Layer 12 of a small transformer language model trained on English Wikipedia (16 layers, counted from 0, width 128).
Take only the direct path to the model's output, skipping the later layers: a vector added to the residual stream pushes a token's score in proportion to its dot product with that token's output vector.

Output vectors of the tokens that the questions are about. A number n stands for n times 0.012.
"her ": -15 35 -43 16 38 1 -15 1 -4 3 -28 18 -21 7 -8 -4 -9 21 14 -8 -1 -21 6 26 2 21 24 -4 -21 -35 -7 10 -15 51 -11 42 -19 -43 -6 -40 19 -10 4 -13 23 34 2 -62 9 10 -10 -4 -10 -23 -12 19 64 48 -33 -27 21 -56 -58 45 -30 22 26 27 -48 48 28 2 14 -54 28 -14 63 14 36 -51 4 -12 -44 26 2 -6 -3 -36 35 -3 -27 -9 -35 5 -7 21 -13 5 67 47 17 26 -28 -37 16 47 36 40 -24 -34 -14 -17 7 -21 -14 2 -39 -38 10 2 -34 4 6 -3 7 10 31 -26
"ton": -26 3 -9 -19 -17 14 -10 10 -13 23 -18 -18 -23 2 -9 31 -22 44 -4 -11 -11 35 13 5 1 27 19 3 -72 27 11 3 -69 21 -61 3 4 -63 -8 22 -22 28 -9 19 5 15 -25 8 21 23 -41 27 7 8 -35 2 -8 2 27 -20 30 -15 2 -44 -64 -2 -15 24 -2 3 -14 -29 14 -13 -44 17 -21 -23 23 18 -3 7 13 39 20 26 11 -4 19 -21 9 18 -1 29 21 -11 -14 12 -40 15 10 7 20 37 0 43 5 -26 -25 -20 -15 -14 11 -4 41 -7 6 4 34 -28 7 11 7 19 -22 -10 46 -3
"te": -36 -19 -5 20 6 31 -16 -29 6 -43 -12 9 -18 -35 -29 23 -3 6 -3 21 -15 10 20 13 -19 14 12 12 -25 7 8 -1 -59 12 -6 -16 -4 -41 15 -19 34 -12 -22 -62 45 47 -9 -16 46 -2 -19 34 21 19 12 9 -43 8 -18 -12 -21 5 -2 -5 -8 -12 -15 44 -22 23 -15 -22 0 -12 -28 -42 -14 22 -1 -16 24 0 29 -22 17 -5 37 0 15 -36 29 6 32 23 -9 -14 2 -11 24 3 13 -9 5 24 20 40 0 -14 -2 16 20 -14 -22 -30 17 18 38 11 8 31 1 4 13 -10 1 -27 -20 17
"ean ": 17 14 34 -22 41 11 5 -15 -32 -1 5 45 7 -61 31 -24 3 -32 26 -7 -20 30 -1 -8 -6 -10 -3 19 -64 29 22 24 15 54 -48 -1 -61 3 38 -12 9 22 28 -33 35 9 -60 -28 16 -9 -15 55 -23 6 9 -15 7 -19 4 -26 -2 35 4 -4 -66 31 27 3 14 18 19 -33 -68 1 12 4 29 -14 -21 -34 -3 -1 5 -46 32 11 -13 -28 25 -36 3 -8 32 -13 31 47 13 -3 -51 -31 -5 -9 22 19 10 -36 10 42 -1 25 37 -16 57 0 13 -12 22 3 4 -66 -55 35 -6 26 -15 -39 -1 -6
"ó": -21 14 -30 -34 -22 -24 3 -36 -33 6 6 19 10 -11 -15 9 -5 17 5 6 -21 30 -19 -7 11 2 10 23 14 -28 -18 33 -39 53 -59 -9 -3 15 24 20 -46 21 -3 -2 -12 7 -4 -36 8 25 -5 -9 -4 -31 -29 8 17 -7 4 16 -3 45 31 5 8 12 0 23 19 -13 4 6 19 -39 -13 11 35 -6 9 -34 15 -10 58 46 -11 -7 -41 -18 7 -5 49 15 -13 21 -14 25 56 -19 8 -2 7 11 -33 -23 14 -11 -8 3 5 -7 27 -59 21 -17 9 -4 29 -24 -31 -39 -9 30 -8 13 10 -21 29 -4
"K ": 9 -52 13 10 -6 8 -15 29 -1 -3 11 28 28 3 -13 2 -3 24 19 -49 -20 12 -16 -2 1 12 -5 -43 -38 -7 12 27 16 5 -12 -36 -46 20 -1 -8 2 13 -16 12 -10 23 -38 6 -16 28 16 3 1 41 18 12 44 -14 -8 -14 -15 16 37 6 -15 -11 -9 -2 -15 44 15 20 -15 -29 -1 -26 2 0 -3 3 9 -24 20 -21 -11 0 -6 -31 25 29 22 -43 4 9 10 7 23 -16 12 13 -7 -20 19 24 -32 24 46 19 -7 -21 -5 -17 22 38 -16 -22 5 10 -5 -81 54 12 -41 -18 -17 8 -21 -3
"had ": -33 -23 16 -14 21 -7 2 9 19 13 -38 16 -9 2 37 -21 44 18 1 -4 -2 -39 -7 15 -9 56 -18 -22 3 10 37 -6 -27 10 -35 42 22 -30 -23 15 38 -23 32 20 17 -4 0 13 14 57 -34 -41 18 5 18 -47 10 -33 -16 4 -7 -16 -5 -21 -34 9 8 10 -15 31 19 -32 -18 -35 6 14 7 -4 5 20 -8 15 30 -17 -1 52 2 1 -23 -5 -47 -25 -29 -1 -22 1 25 13 25 27 -26 -31 -59 -27 1 61 -13 -6 32 -31 39 17 67 18 5 -10 -1 -64 -12 3 26 2 -16 10 -7 20 -19 -22
"year ": -52 13 6 11 46 56 23 27 -19 19 0 23 25 -8 -6 6 -53 30 41 3 -31 -35 14 25 14 -23 -35 -28 -11 17 22 -25 -48 -12 -51 -4 25 -20 -2 18 -18 -43 27 -34 25 84 -12 24 36 -2 -41 8 -9 13 0 -33 46 3 -9 -3 -11 -34 -12 -24 -28 4 19 -52 -18 22 12 -3 -41 -5 -13 12 4 -14 -24 -30 24 1 7 20 5 11 20 3 49 -11 14 -13 5 20 19 -18 -27 -34 -6 31 32 -16 -5 2 -11 19 59 -15 -14 17 -3 8 -13 25 -23 -9 12 -12 14 -7 40 4 -70 -44 -20 13 22 48
"& ": 0 13 20 19 -27 18 13 -7 26 -27 -58 14 51 7 -14 -4 32 -10 6 1 -21 8 16 14 -5 29 49 16 7 24 -7 33 -20 3 -58 -41 26 28 -18 -30 27 17 -32 21 38 -27 -9 -4 -30 15 -27 -43 -6 -9 -65 13 -52 -17 31 1 32 -21 6 9 -43 -10 33 17 8 -12 -10 39 -27 -13 27 23 -8 -17 -18 1 31 21 -34 -26 3 16 24 19 -48 1 30 17 28 -6 20 -6 -17 10 8 3 -2 -3 10 -68 -33 -3 27 29 8 27 -31 -4 6 20 -18 -14 19 -29 -4 -13 21 6 -8 -5 -21 17 -7 -4
"dr": -7 3 -5 3 4 33 -15 -1 7 12 3 -4 -5 -10 -28 7 -30 20 20 14 -24 9 9 23 -1 23 51 -15 -20 12 -60 -33 -38 19 -48 9 -19 -50 -7 13 8 7 6 -87 15 32 -12 -21 4 21 -7 7 -18 22 0 30 -14 0 24 16 33 33 5 -27 5 0 -2 -8 -10 -9 8 -20 -29 -8 -2 -6 -8 -3 2 -7 -7 15 -10 -9 14 -25 -20 23 -6 -7 -41 -19 33 7 3 -32 -16 -5 -36 28 32 28 23 37 -30 25 -6 34 24 14 7 -32 8 16 -7 0 10 -2 -5 5 22 0 -7 14 11 44 32 -44
"os ": -20 18 -24 -17 -8 -10 5 -15 -8 14 25 35 16 -38 10 -3 16 24 11 -21 7 17 -25 -2 10 -8 74 16 -39 -5 4 9 -24 29 3 26 -32 -25 -11 -9 -9 -7 19 -11 19 21 -38 -6 -5 28 -1 -2 32 -23 3 -15 -39 -20 -33 -20 -25 4 28 18 0 8 -18 -21 28 -6 -34 24 0 -39 7 -6 -32 24 -14 -7 13 12 35 5 -34 34 -39 -31 -1 2 -6 -5 -15 2 3 59 -18 -14 26 -9 11 1 9 -14 14 11 3 20 -4 6 16 -48 16 -39 -23 12 -20 25 26 -18 20 32 -7 -3 15 42 -5 33
"pp": -11 -9 -4 -26 16 29 -34 -32 9 30 -8 47 -7 21 32 47 40 10 -23 -7 6 23 9 9 15 -20 36 -1 11 6 10 -4 -57 -5 7 -5 27 -2 -56 -42 0 12 9 -23 3 10 -14 5 9 2 -27 42 17 45 13 -7 26 -34 5 -62 -3 -21 39 -11 4 2 -13 -2 -14 7 -2 18 -5 12 -61 -5 27 -51 26 -3 -17 -10 20 8 -8 13 44 -52 43 -12 -38 5 16 -14 19 -31 -3 12 -43 -26 -12 -36 -27 -47 -27 2 35 43 42 2 19 5 -15 54 25 -19 -6 -2 -23 2 42 18 -53 -17 7 32 -2 -33
"of ": -7 8 0 -33 28 52 -43 25 14 -3 -39 -41 -14 -20 47 -15 16 -2 11 -52 -2 -33 15 0 -30 31 43 -61 -1 -5 24 14 -13 -5 -18 -43 47 -8 20 -29 13 -7 -52 0 32 4 6 10 5 -28 -27 -60 34 16 7 -26 -22 -14 32 18 0 21 -26 -3 -5 33 -10 27 20 -8 16 34 -36 41 35 32 -3 0 23 2 18 -45 35 23 3 -28 59 -22 -16 12 -33 -13 29 -54 -23 5 51 5 14 12 10 -19 22 -1 -2 -7 38 -17 28 21 -9 19 9 -31 -42 -21 -3 -48 -3 24 17 -7 -10 -23 2 -10 10 9
"ut ": 27 -73 -41 -11 27 33 13 23 -9 27 -4 0 6 -1 0 43 -9 10 18 0 -28 -11 -36 -8 -27 -39 -10 8 9 25 -10 35 -8 47 -12 37 -8 -14 -43 -1 -8 11 -21 15 31 -1 -35 -47 11 42 18 -1 20 26 -3 46 13 -21 -23 -22 9 -36 1 32 -22 9 3 -5 -11 -17 23 -42 -9 49 -15 12 -26 -7 11 46 -4 38 8 -1 5 -4 12 -1 -40 12 -5 -1 45 3 13 13 -22 -14 -2 35 1 11 -20 -16 -13 3 -30 42 10 -14 -12 -30 46 -15 19 -7 -41 -25 2 -37 -2 28 -6 18 -32 -10 -18 21
"av": 15 -11 1 -21 -7 -20 11 -11 1 -4 30 -10 -4 21 38 6 -57 8 -40 5 21 50 -5 -9 3 13 30 -2 31 -34 -8 -37 14 11 -21 -11 -3 -25 -15 18 -12 13 -25 3 -26 -34 35 -24 7 16 -9 8 25 10 22 -21 -7 17 -28 4 -17 25 -20 2 -7 6 0 -3 8 5 44 5 -29 36 -21 9 -16 3 -1 5 2 48 -9 -13 29 -10 26 -6 -40 3 -13 28 4 2 2 -6 4 -22 -6 14 -9 -7 9 -48 26 45 -15 -30 16 -23 14 3 -27 -14 1 -6 -1 -11 17 3 9 6 -1 20 9 15 12 -30
"jec": 18 4 8 27 16 30 -26 -10 36 -5 -55 15 -29 20 25 23 -11 -4 3 47 -1 9 7 16 -29 -16 14 29 -10 14 3 1 -32 -2 26 -7 37 -27 -15 44 4 -36 32 -24 17 1 -8 -23 32 1 -25 -7 6 1 -37 9 -11 11 -27 -20 10 18 15 -4 16 -29 -24 -24 -9 -30 4 2 -11 22 -16 -20 -1 -23 -31 18 10 41 42 -19 -3 12 30 5 -38 15 12 -28 -45 -23 4 7 -23 -31 5 10 21 17 2 -31 15 41 24 -6 32 2 -28 -36 2 30 41 -1 -16 -31 -20 -26 22 23 -7 -37 -40 13 25 19
"11 ": 18 -26 -13 36 47 -2 9 14 -21 -25 19 18 -24 -6 5 -15 -16 13 2 -13 1 7 -33 31 -9 27 12 -17 15 38 1 -32 -15 -4 -13 -20 0 -47 -13 34 16 8 -22 9 -16 -4 4 -18 -4 14 -26 -48 -9 17 -20 -26 17 -27 -34 -7 21 24 26 21 -4 -7 15 0 7 12 30 16 29 -15 8 15 16 9 12 -6 11 -18 24 -3 -12 12 6 7 24 19 13 -33 -24 4 -4 0 -21 -4 -28 -11 23 -2 12 0 21 12 5 41 -20 -9 6 -44 22 20 -26 -32 0 13 -23 -40 28 1 -10 -26 6 -21 19 24
"became ": -22 -5 23 -36 4 -14 12 -8 2 19 5 31 18 13 12 7 7 4 0 26 31 -31 17 19 -31 -12 0 -11 -12 33 29 9 -45 13 -39 29 -4 -73 -3 -34 24 -45 20 8 20 -4 -12 24 7 16 -7 -39 -20 -7 6 9 11 -44 13 -7 -10 -15 -43 21 -28 -3 -5 -23 -6 34 29 -20 2 -33 33 -4 -17 1 6 9 -34 -3 -4 -10 3 72 41 -12 -45 -32 -2 -22 9 3 -16 20 46 7 13 29 4 0 -19 -21 -2 59 5 8 1 -23 19 20 50 -20 -27 -9 23 -60 -40 10 32 6 -15 35 -31 50 -24 23
"species ": -12 4 20 -42 14 41 9 -36 12 -20 5 72 11 -62 -9 15 -40 -1 -25 -18 -3 13 -5 39 -20 40 33 -51 -46 2 11 54 -33 10 -53 0 -19 5 4 5 -4 12 -1 25 31 70 12 30 -4 21 -7 39 -33 -2 -58 71 2 12 26 -24 -16 29 -3 -27 -29 -21 16 -28 27 -18 5 -29 -52 4 -8 12 -7 -10 -30 -43 -6 21 4 14 -17 14 63 -49 -32 -10 42 0 -39 -55 57 31 -2 -56 2 33 -33 6 -14 -9 49 23 61 15 15 -29 -5 0 46 10 2 0 -19 11 28 -1 -2 0 -47 -20 -74 48 16 -1
"200": -1 16 13 -20 22 15 -12 -16 15 -36 -34 1 53 -3 -13 -10 -44 -17 23 10 -6 1 -4 37 -16 -28 12 -31 10 -3 -31 1 -7 -19 1 -2 8 10 -37 -14 -33 -6 14 4 27 -14 33 3 39 17 -4 9 -55 -15 -17 -23 22 -13 -29 -14 -39 -33 14 25 9 11 -2 5 -25 0 24 27 37 -8 18 -14 25 -29 -8 1 22 17 23 34 -28 12 18 -37 15 -10 -20 -16 2 14 40 7 4 10 -12 -16 5 -3 31 -16 22 2 0 -13 21 -39 21 -15 19 -7 2 -16 53 16 2 -33 25 -8 -12 0 7 -25 26 24
"took ": -22 -17 24 -10 18 -23 17 10 -2 3 -20 12 -13 27 14 -18 -11 15 -7 20 9 -2 1 36 -30 11 -16 -11 0 22 66 14 -66 10 5 7 20 -83 13 -27 11 -12 9 7 26 -1 2 23 9 34 -2 -25 0 10 18 2 40 -59 4 5 2 -37 -36 -19 2 -20 -13 26 -19 64 9 -30 -25 -23 -19 3 34 -6 6 19 2 -24 7 -11 -27 40 20 20 -38 21 -23 9 32 2 -2 11 48 -8 -17 47 -3 -13 -10 -24 -8 51 -8 -9 15 -9 13 -22 39 -13 -30 -23 10 -45 -36 6 29 10 -50 16 -11 27 -2 -21
"8": 12 -22 42 -3 14 4 3 1 -10 -28 26 2 7 14 10 3 16 -8 -6 -20 -26 -13 -13 27 12 -9 -24 -31 1 31 -6 -25 30 3 5 25 5 -44 -6 -4 25 13 9 -17 7 -4 14 -29 31 -21 -20 -23 -13 -5 1 20 -22 -28 -22 3 16 -28 11 11 7 22 28 10 -13 -2 16 32 0 -14 -25 -12 -41 -21 13 -40 6 3 14 14 -15 -26 10 9 -9 19 -24 -4 16 -1 16 -24 27 18 7 -29 -5 -12 14 14 12 19 -3 8 -2 -13 -10 8 -6 1 45 -17 -9 1 -8 -26 -1 -5 7 0 20 21 0 37
"ause ": -17 -57 20 2 37 27 17 -34 -46 2 -24 9 14 48 43 32 1 -10 -28 -10 -7 -13 -33 5 -20 32 -18 33 2 -7 -24 -4 4 30 23 -41 -14 -20 -21 10 -22 -34 -7 33 46 14 -33 -20 -6 -17 4 6 9 43 7 2 -12 -1 -27 -56 37 -8 -23 29 -7 -55 39 -4 17 6 -13 -56 -35 26 -7 24 -18 4 20 29 -9 46 24 -14 28 -18 91 -39 -35 -18 -21 -28 25 5 2 60 8 -25 18 17 -26 33 -14 -19 48 4 15 16 10 -7 0 14 94 -10 21 -12 10 -52 41 -35 -29 30 -35 -49 -25 -43 16 11
"ane ": -1 -7 1 -10 -8 37 -17 -18 -5 -11 21 28 -21 -1 -18 -47 54 29 3 -27 3 4 1 -6 7 21 41 1 -29 30 19 -22 16 0 -8 -8 -18 -15 -17 3 -9 10 -10 30 -5 35 16 -4 -5 46 -10 13 -55 26 7 -22 -3 6 -2 2 -13 -7 -15 33 -53 6 24 5 17 -32 -18 1 -1 -55 -18 12 17 -10 -8 -30 -6 27 -1 -9 30 4 -11 -28 -3 -22 41 -15 28 -18 -7 9 -1 -17 12 71 35 18 -39 -1 -11 -31 -1 31 6 6 -16 8 44 -9 9 4 -14 -22 -9 -2 20 39 -5 -18 -26 27 -31 -20
"Jun": -6 25 7 -6 -48 21 -17 42 15 -27 13 27 24 -17 2 45 1 4 -45 3 -24 0 30 36 -15 -15 6 12 -31 37 20 -3 -4 -4 -26 -55 33 7 -2 4 -11 -3 2 -14 43 7 -32 -30 6 35 -7 -9 3 2 -1 -18 29 12 -42 8 -5 3 20 31 -19 -1 -7 -3 -13 31 21 -23 10 -7 -12 -3 -3 27 -33 9 3 -1 -12 7 -36 22 -12 -20 1 -19 24 -5 -7 -17 13 54 60 17 30 -19 -32 -9 -12 -42 6 9 19 1 -28 -11 14 -30 12 -16 -5 -39 4 -6 -15 -34 19 2 0 5 11 -9 25 11

Each question shows what one neuron of this layer's MLP adds at an activation of 1. A number n stands for n times 0.0044.

n386: 18 22 17 2 -10 1 3 12 -4 -7 30 4 -3 -5 -9 -26 9 -2 11 -9 13 2 8 -35 11 -12 12 -11 -35 20 5 9 -17 5 -3 -3 6 -5 12 -6 -20 -7 0 12 0 20 35 17 31 10 -2 -14 2 -6 28 -24 -8 16 -12 13 -14 29 -23 3 13 2 -16 -27 -13 -5 9 -25 36 -4 -7 -9 7 -12 8 6 7 -15 -9 -2 45 11 14 -19 3 -9 -11 2 0 12 -8 -18 -4 -6 1 -14 7 -19 -10 -11 16 12 -28 2 7 3 -27 -21 3 2 -7 10 2 9 -10 1 10 -1 18 -6 7 5 -22 -14
Pushed up most: "ane "

n370: -5 -1 -4 -7 -9 -10 -13 3 -8 0 10 -3 -18 4 -13 -32 -9 4 15 16 9 10 -2 1 -16 -3 -32 5 5 21 -15 -24 -13 22 5 -12 -20 -13 7 10 -12 -9 5 -17 -12 2 4 25 -1 -12 18 0 26 -12 -15 3 5 5 30 42 16 14 3 -6 9 -4 -10 -7 -21 13 4 0 -5 5 11 1 5 1 0 8 -3 4 3 15 -8 -6 -28 -17 -3 -12 23 -14 -36 18 10 -8 -3 -10 18 3 4 14 8 -3 0 3 10 24 -1 22 0 -12 9 11 23 -4 -15 -1 -12 -5 1 -37 16 -9 -37 21 23 16
Which of these tokens does it push down most? "pp"

n86: -2 -5 55 -35 18 20 3 5 2 -13 -5 8 32 15 -16 -9 17 -12 20 -17 -10 -9 -15 -6 20 -1 -16 6 13 -8 7 4 17 30 -20 14 -25 -17 -18 7 -19 -26 -19 17 25 1 -10 -12 10 -2 -38 -5 15 14 22 -6 -7 -17 2 43 3 -3 0 12 -4 -4 26 10 17 -36 -39 17 13 7 20 -17 -23 -6 -3 -14 13 -16 17 36 -8 -15 -12 -24 6 0 7 -17 0 -1 15 -12 -5 -7 -5 -10 2 -9 7 13 14 2 -48 -10 -12 7 -14 19 -20 9 0 -6 25 10 -13 17 3 -26 14 18 39 -28 -6 4
Pushed up most: "8"

n145: 8 13 -12 3 27 0 8 -1 6 14 -2 -3 -17 27 17 7 15 19 -25 -5 10 6 -25 -7 17 35 -10 13 -17 12 12 -1 -2 -12 15 -19 -4 7 5 -6 0 4 -7 5 -1 11 -2 -5 1 22 -37 -21 -10 22 -13 10 -4 -1 6 9 -15 -2 -4 -2 4 11 -3 7 5 -36 14 0 4 -15 7 12 29 5 14 -31 -11 -7 9 8 -5 20 -19 -23 7 -33 0 -46 -25 -2 2 -18 2 15 13 6 0 13 -18 -3 4 -35 20 -1 -8 14 -3 3 7 10 6 -10 15 6 -7 -7 -5 10 6 11 -1 -24 11 -24
Pushed up most: "ane "

n499: 19 -6 -21 -3 -25 -16 12 -11 -12 -12 -29 -8 1 0 -7 4 22 2 17 6 9 -5 -21 -18 -29 1 0 5 20 -9 3 -2 4 19 9 -3 3 -1 11 -12 -2 -5 -2 17 5 9 -6 10 5 -9 -22 2 8 -8 16 -14 11 9 11 -19 -1 0 6 4 -25 -9 5 -18 16 -16 -2 4 8 6 28 2 -3 -1 -2 -5 0 -15 -11 18 -9 24 10 -11 -1 11 15 13 4 31 21 -2 30 -17 12 5 -19 7 8 21 5 0 3 10 10 10 1 -15 -10 -8 -9 1 -16 26 -13 -13 11 -35 -30 -5 -5 -1 2 9
Which of these tokens does it push down most? "dr"

n177: 1 29 17 8 19 6 8 -2 -16 -10 16 -18 11 0 -2 7 -1 -16 -15 -4 27 -29 14 36 -5 -14 6 12 4 -12 17 -25 -8 11 18 -19 -11 26 -13 -9 -10 -9 -9 -5 -17 23 9 6 5 -3 4 1 -13 0 -14 0 10 -15 6 7 -2 29 -11 -15 -23 6 4 21 3 5 0 9 -1 9 8 16 -9 -10 -18 -6 -18 22 -20 -5 4 4 -20 -2 20 27 -13 21 23 12 -5 -14 -4 -16 -17 -10 -11 13 -2 4 5 -6 -16 -6 -5 -19 11 -10 33 -4 -4 2 -24 9 23 -8 -11 -1 3 8 -10 -6 -20 8
Which of these tokens does it push down most? "jec"

n374: 12 9 8 -25 -1 -17 -16 30 -10 -31 11 9 1 6 -3 25 -17 4 -4 -24 -6 2 17 13 -6 -13 0 17 17 -17 6 2 -6 -17 52 7 -8 10 3 25 -3 -8 12 -38 -21 23 13 -7 -19 23 20 -19 1 -1 -24 -18 -26 -2 1 -21 6 -1 -2 -3 -16 10 18 -16 -9 7 2 -20 9 -2 -14 7 -2 -2 18 20 -5 -21 -7 15 14 10 -8 -14 23 -29 6 25 -2 4 -3 6 -5 7 15 0 -7 -7 2 -4 9 13 22 -15 12 12 -3 0 13 -19 -8 -8 -26 -14 11 -6 -2 -3 -11 16 0 19 18 -2
Which three tokens does it push up most, strongest first? "Jun", "her ", "os "

n373: -2 2 3 -8 -7 -2 6 29 7 10 9 20 19 14 -10 -14 13 -7 7 -11 -10 0 -10 -6 18 15 42 33 3 -5 19 14 -31 -13 4 -1 -17 -14 -23 20 4 -21 12 9 1 5 -20 -24 -10 17 -3 18 -15 8 10 -2 -17 5 -2 -31 -12 8 -4 -7 -31 -19 -4 2 10 -23 10 26 -19 20 4 2 -11 32 1 -30 7 29 10 -1 -21 -12 17 2 5 13 8 -7 -10 10 -20 -1 6 -4 7 -24 -2 -2 1 1 3 -21 5 -15 5 -24 6 -36 16 -11 9 7 11 26 -19 -3 -12 9 -2 7 -6 2 2 7
Pushed up most: "os "

n201: 10 10 -12 25 28 4 8 -11 -7 4 -10 -2 0 11 21 11 5 -9 18 -22 15 11 30 -10 -16 -5 -10 -4 -1 -3 5 -20 17 16 9 -8 -11 20 -18 22 -13 7 -6 -19 0 20 -18 -3 -31 2 21 -10 10 -6 -12 13 25 -4 -17 6 -6 -11 -23 8 14 17 14 -35 -6 12 -5 -19 0 -11 -8 3 -18 -4 1 -4 -14 3 -4 23 -26 7 23 -6 5 -3 1 -3 1 -19 2 10 -10 -3 24 1 7 -24 12 12 -5 -14 5 30 -4 4 -3 -22 12 5 2 -3 14 -31 -8 22 -4 9 -1 4 9 1 -18 -15
Which of these tokens does it push down most? "ton"

n350: -11 20 0 7 0 -9 -10 -3 5 27 -17 -13 -3 -17 -11 10 -18 -13 -1 39 27 -6 -4 -1 -3 17 0 -8 19 -6 11 17 -13 -18 18 -29 21 10 11 -4 21 12 -18 -7 -11 -10 -17 0 4 -22 7 -1 -18 15 -18 -18 -18 -9 12 16 -23 16 -3 0 18 -47 -10 -16 -4 -3 -20 -13 -10 1 18 -4 -17 21 6 13 -2 0 4 -23 17 8 17 12 2 -10 13 -3 22 7 -8 -10 -15 -6 30 15 -17 -1 17 1 9 -1 6 -3 -17 -3 22 -17 12 -24 -5 11 4 8 -5 15 10 21 2 12 -3 12 -29 19
Which two tokens does it push up most, strongest first? "te", "became "

n183: -3 3 3 8 10 -14 2 -11 10 6 -29 -16 45 -11 17 18 2 -11 20 10 -9 21 6 -7 4 0 14 29 13 14 -1 4 24 17 -6 -2 4 -3 -5 -20 -25 -3 -10 0 -19 -2 -3 26 -23 -19 2 -2 10 5 -8 -12 -10 -13 35 5 -1 -18 35 -21 -17 -11 -19 12 0 2 15 -11 1 17 -7 -1 -8 26 -23 13 -7 -6 -13 -7 -4 12 7 25 -19 3 8 -2 -16 26 11 -13 -25 -9 3 -11 -23 -14 -10 -20 -5 1 -9 10 -18 4 21 -4 -23 -5 13 7 -6 8 -7 0 15 -25 6 23 7 -12 25 1
Pushed up most: "& "

n302: -16 9 6 -10 -6 6 5 21 5 -9 -3 13 -6 5 20 -10 14 16 -19 -7 32 -8 15 -19 -3 21 -1 0 -9 7 -19 -38 -33 -1 12 14 -8 16 -33 19 -20 4 6 6 5 4 4 12 -6 0 -6 -20 26 -9 14 -4 31 5 6 12 4 -9 -3 -7 0 -7 -29 8 17 -5 23 15 -9 19 16 -1 1 -11 2 0 13 -8 0 -22 -13 -8 16 4 -16 2 -15 -5 0 4 0 -6 14 14 -5 -15 -14 -30 2 -9 -11 7 6 5 7 9 -5 -37 19 18 -25 -14 2 -34 -5 19 -24 19 -18 14 7 2 23 10
Which of these tokens does it push down most? "te"

n1: -40 -20 -9 9 -11 34 -12 -13 7 2 18 27 -11 -16 6 -9 -14 0 4 -2 2 2 15 -13 -7 -8 3 0 3 5 13 -9 11 1 22 -3 -4 9 11 -4 13 5 -4 -1 8 -2 15 -11 18 -10 -4 1 -12 -7 -17 -9 7 30 18 -16 16 -31 7 12 -9 4 3 -4 5 9 7 -23 8 -17 9 0 -3 -6 15 1 2 5 17 -14 1 11 -3 -15 13 -12 -4 1 6 17 -5 -21 16 28 -17 8 4 4 -24 18 2 -14 3 -29 -27 11 10 5 -9 26 4 -16 -15 16 -25 0 -13 8 -22 3 -6 3 -1 14
Pushed up most: "year "

n252: -2 16 -6 -25 3 16 3 20 -10 25 1 -7 8 14 2 17 48 9 -18 5 -17 -3 -15 17 -7 5 -1 -23 15 2 -1 -22 -4 8 5 -9 -17 15 11 -17 -6 -13 6 -11 13 11 2 -8 -15 9 10 -35 19 -15 -9 14 3 -8 16 31 8 3 1 0 -4 -23 -10 27 14 -1 -23 20 -16 29 5 -19 -3 6 7 0 -2 -4 8 -8 8 4 -5 -19 9 -13 -13 -8 -8 13 19 -31 -2 6 26 2 4 -8 12 -11 -5 26 5 3 2 6 -3 -1 -8 3 7 -8 -24 -41 -18 -14 12 19 -8 0 -19 -10 3 1
Pushed up most: "of "

n134: -16 6 9 -31 5 0 -10 12 20 -2 4 -29 24 -8 -27 -8 13 -9 21 2 -14 -16 -12 8 -2 8 5 -2 9 14 -8 12 -12 2 -11 -4 7 -1 -3 -4 40 2 -4 14 3 -18 3 -6 8 -21 -11 -20 -24 13 19 -22 7 21 -11 1 1 23 -2 32 -20 30 -26 -12 4 -10 26 -23 4 17 -6 15 -12 20 5 -4 4 14 12 -22 35 -24 -27 -1 50 -24 10 -2 5 4 11 6 4 -21 -18 8 -14 -13 -15 22 -14 -9 6 4 15 4 -22 -3 20 1 -11 -22 0 16 -18 20 12 21 -9 -1 11 -35 8 -10
Which three tokens does it push up most, strongest first? "ean ", "of ", "ane "

n433: -16 8 25 7 35 -17 25 -22 20 -9 8 5 21 4 29 -19 -8 11 -5 22 11 -3 -44 17 -4 25 -9 30 15 -12 22 22 -3 37 -13 -18 -6 -15 -56 1 -20 -24 29 2 7 10 -11 20 -15 3 -2 -28 4 10 16 -7 -17 -6 0 6 9 18 -25 -12 -5 26 0 2 -19 7 -11 -29 1 11 -3 18 -15 -17 -5 6 -4 3 -31 15 -3 -3 -11 20 3 10 -44 -12 1 11 2 2 -5 -25 -12 -12 -1 19 7 -27 2 -5 -2 9 -12 12 15 5 10 -1 12 -6 3 -15 1 13 -16 -8 -4 -18 23 -19 4 25
Which three tokens does it push up most, strongest first? "ause ", "had ", "took "

n387: 10 25 18 -13 -28 -12 17 -5 4 -8 4 -7 11 -16 -2 -26 1 1 2 4 14 -1 23 -30 -23 -37 -4 -16 25 -18 5 0 7 8 -20 -2 -6 33 2 -10 7 4 -18 7 -44 13 -4 -11 -4 -9 -16 3 6 16 10 19 -1 6 5 -2 -5 12 -14 23 -20 21 33 -9 9 -11 24 -12 32 4 -38 1 -11 -7 12 -7 -1 4 9 -2 0 11 7 7 3 13 6 7 9 6 17 -8 17 -19 8 35 2 -15 -28 -1 9 5 -19 8 -20 -10 12 -9 13 -16 -17 20 -10 -8 2 -35 -3 -8 -9 19 8 2 -3 9
Which of these tokens does it push down most? "jec"

n133: -5 -11 -12 -15 -17 6 -30 0 -9 -23 -2 0 -24 3 58 3 -3 8 -17 24 7 0 31 -3 -38 27 -12 11 -2 0 -17 -4 3 -1 1 6 10 17 -11 -5 20 -6 -31 31 19 -19 6 -6 -13 9 -9 10 -10 6 -9 19 8 24 14 -12 22 1 -4 -4 17 -6 -5 -28 4 -12 -16 -19 -21 -20 -10 17 -12 -12 -11 2 8 16 -2 -2 -5 23 17 15 1 8 12 12 19 0 1 9 7 25 8 -1 -2 -26 2 -18 20 -24 2 13 -18 10 13 18 13 4 -28 -10 4 -37 18 -15 -9 -37 -24 24 12 5 -10 41
Which of these tokens does it push down most? "dr"

n33: 9 -18 12 -26 -21 3 18 -19 -9 -7 -2 -14 -14 -5 18 22 29 21 -42 -43 19 -6 9 3 25 -2 16 15 13 0 15 14 1 13 3 -18 20 -37 -8 4 9 -11 -13 16 2 0 34 -15 -22 -30 13 -2 5 -7 11 13 -25 9 -16 -14 -3 1 5 -16 11 0 -17 -7 8 1 -21 14 5 4 -10 -27 28 5 6 15 17 -20 -2 7 -3 -13 5 -12 15 19 12 19 5 -26 -10 -4 -7 -6 -14 37 14 10 13 -9 -7 -2 24 20 -16 -7 -10 -25 1 9 5 1 -11 23 3 -15 13 6 -21 -10 12 22 -29 -9
Pushed up most: "pp"

n299: -5 -2 -6 4 -26 -14 17 15 -5 -8 -9 -5 -4 8 -1 12 1 11 14 -8 -5 -6 13 -7 2 -29 -10 -2 -17 23 -8 7 -3 -19 3 -10 19 -16 -7 -25 10 4 -3 4 12 -16 6 10 0 17 -2 -29 0 -11 8 -12 -3 20 6 26 25 14 30 15 21 9 24 -18 6 4 10 -9 20 -5 4 18 -12 4 -2 -7 9 -2 -6 -3 -14 12 -23 -12 2 -20 3 2 -7 -20 5 -4 1 -36 12 7 11 -30 3 4 2 -8 5 14 -6 -24 21 -34 1 -1 -7 -1 -14 6 2 -3 7 -6 -10 28 -7 9 42 -3
Pushed up most: "Jun"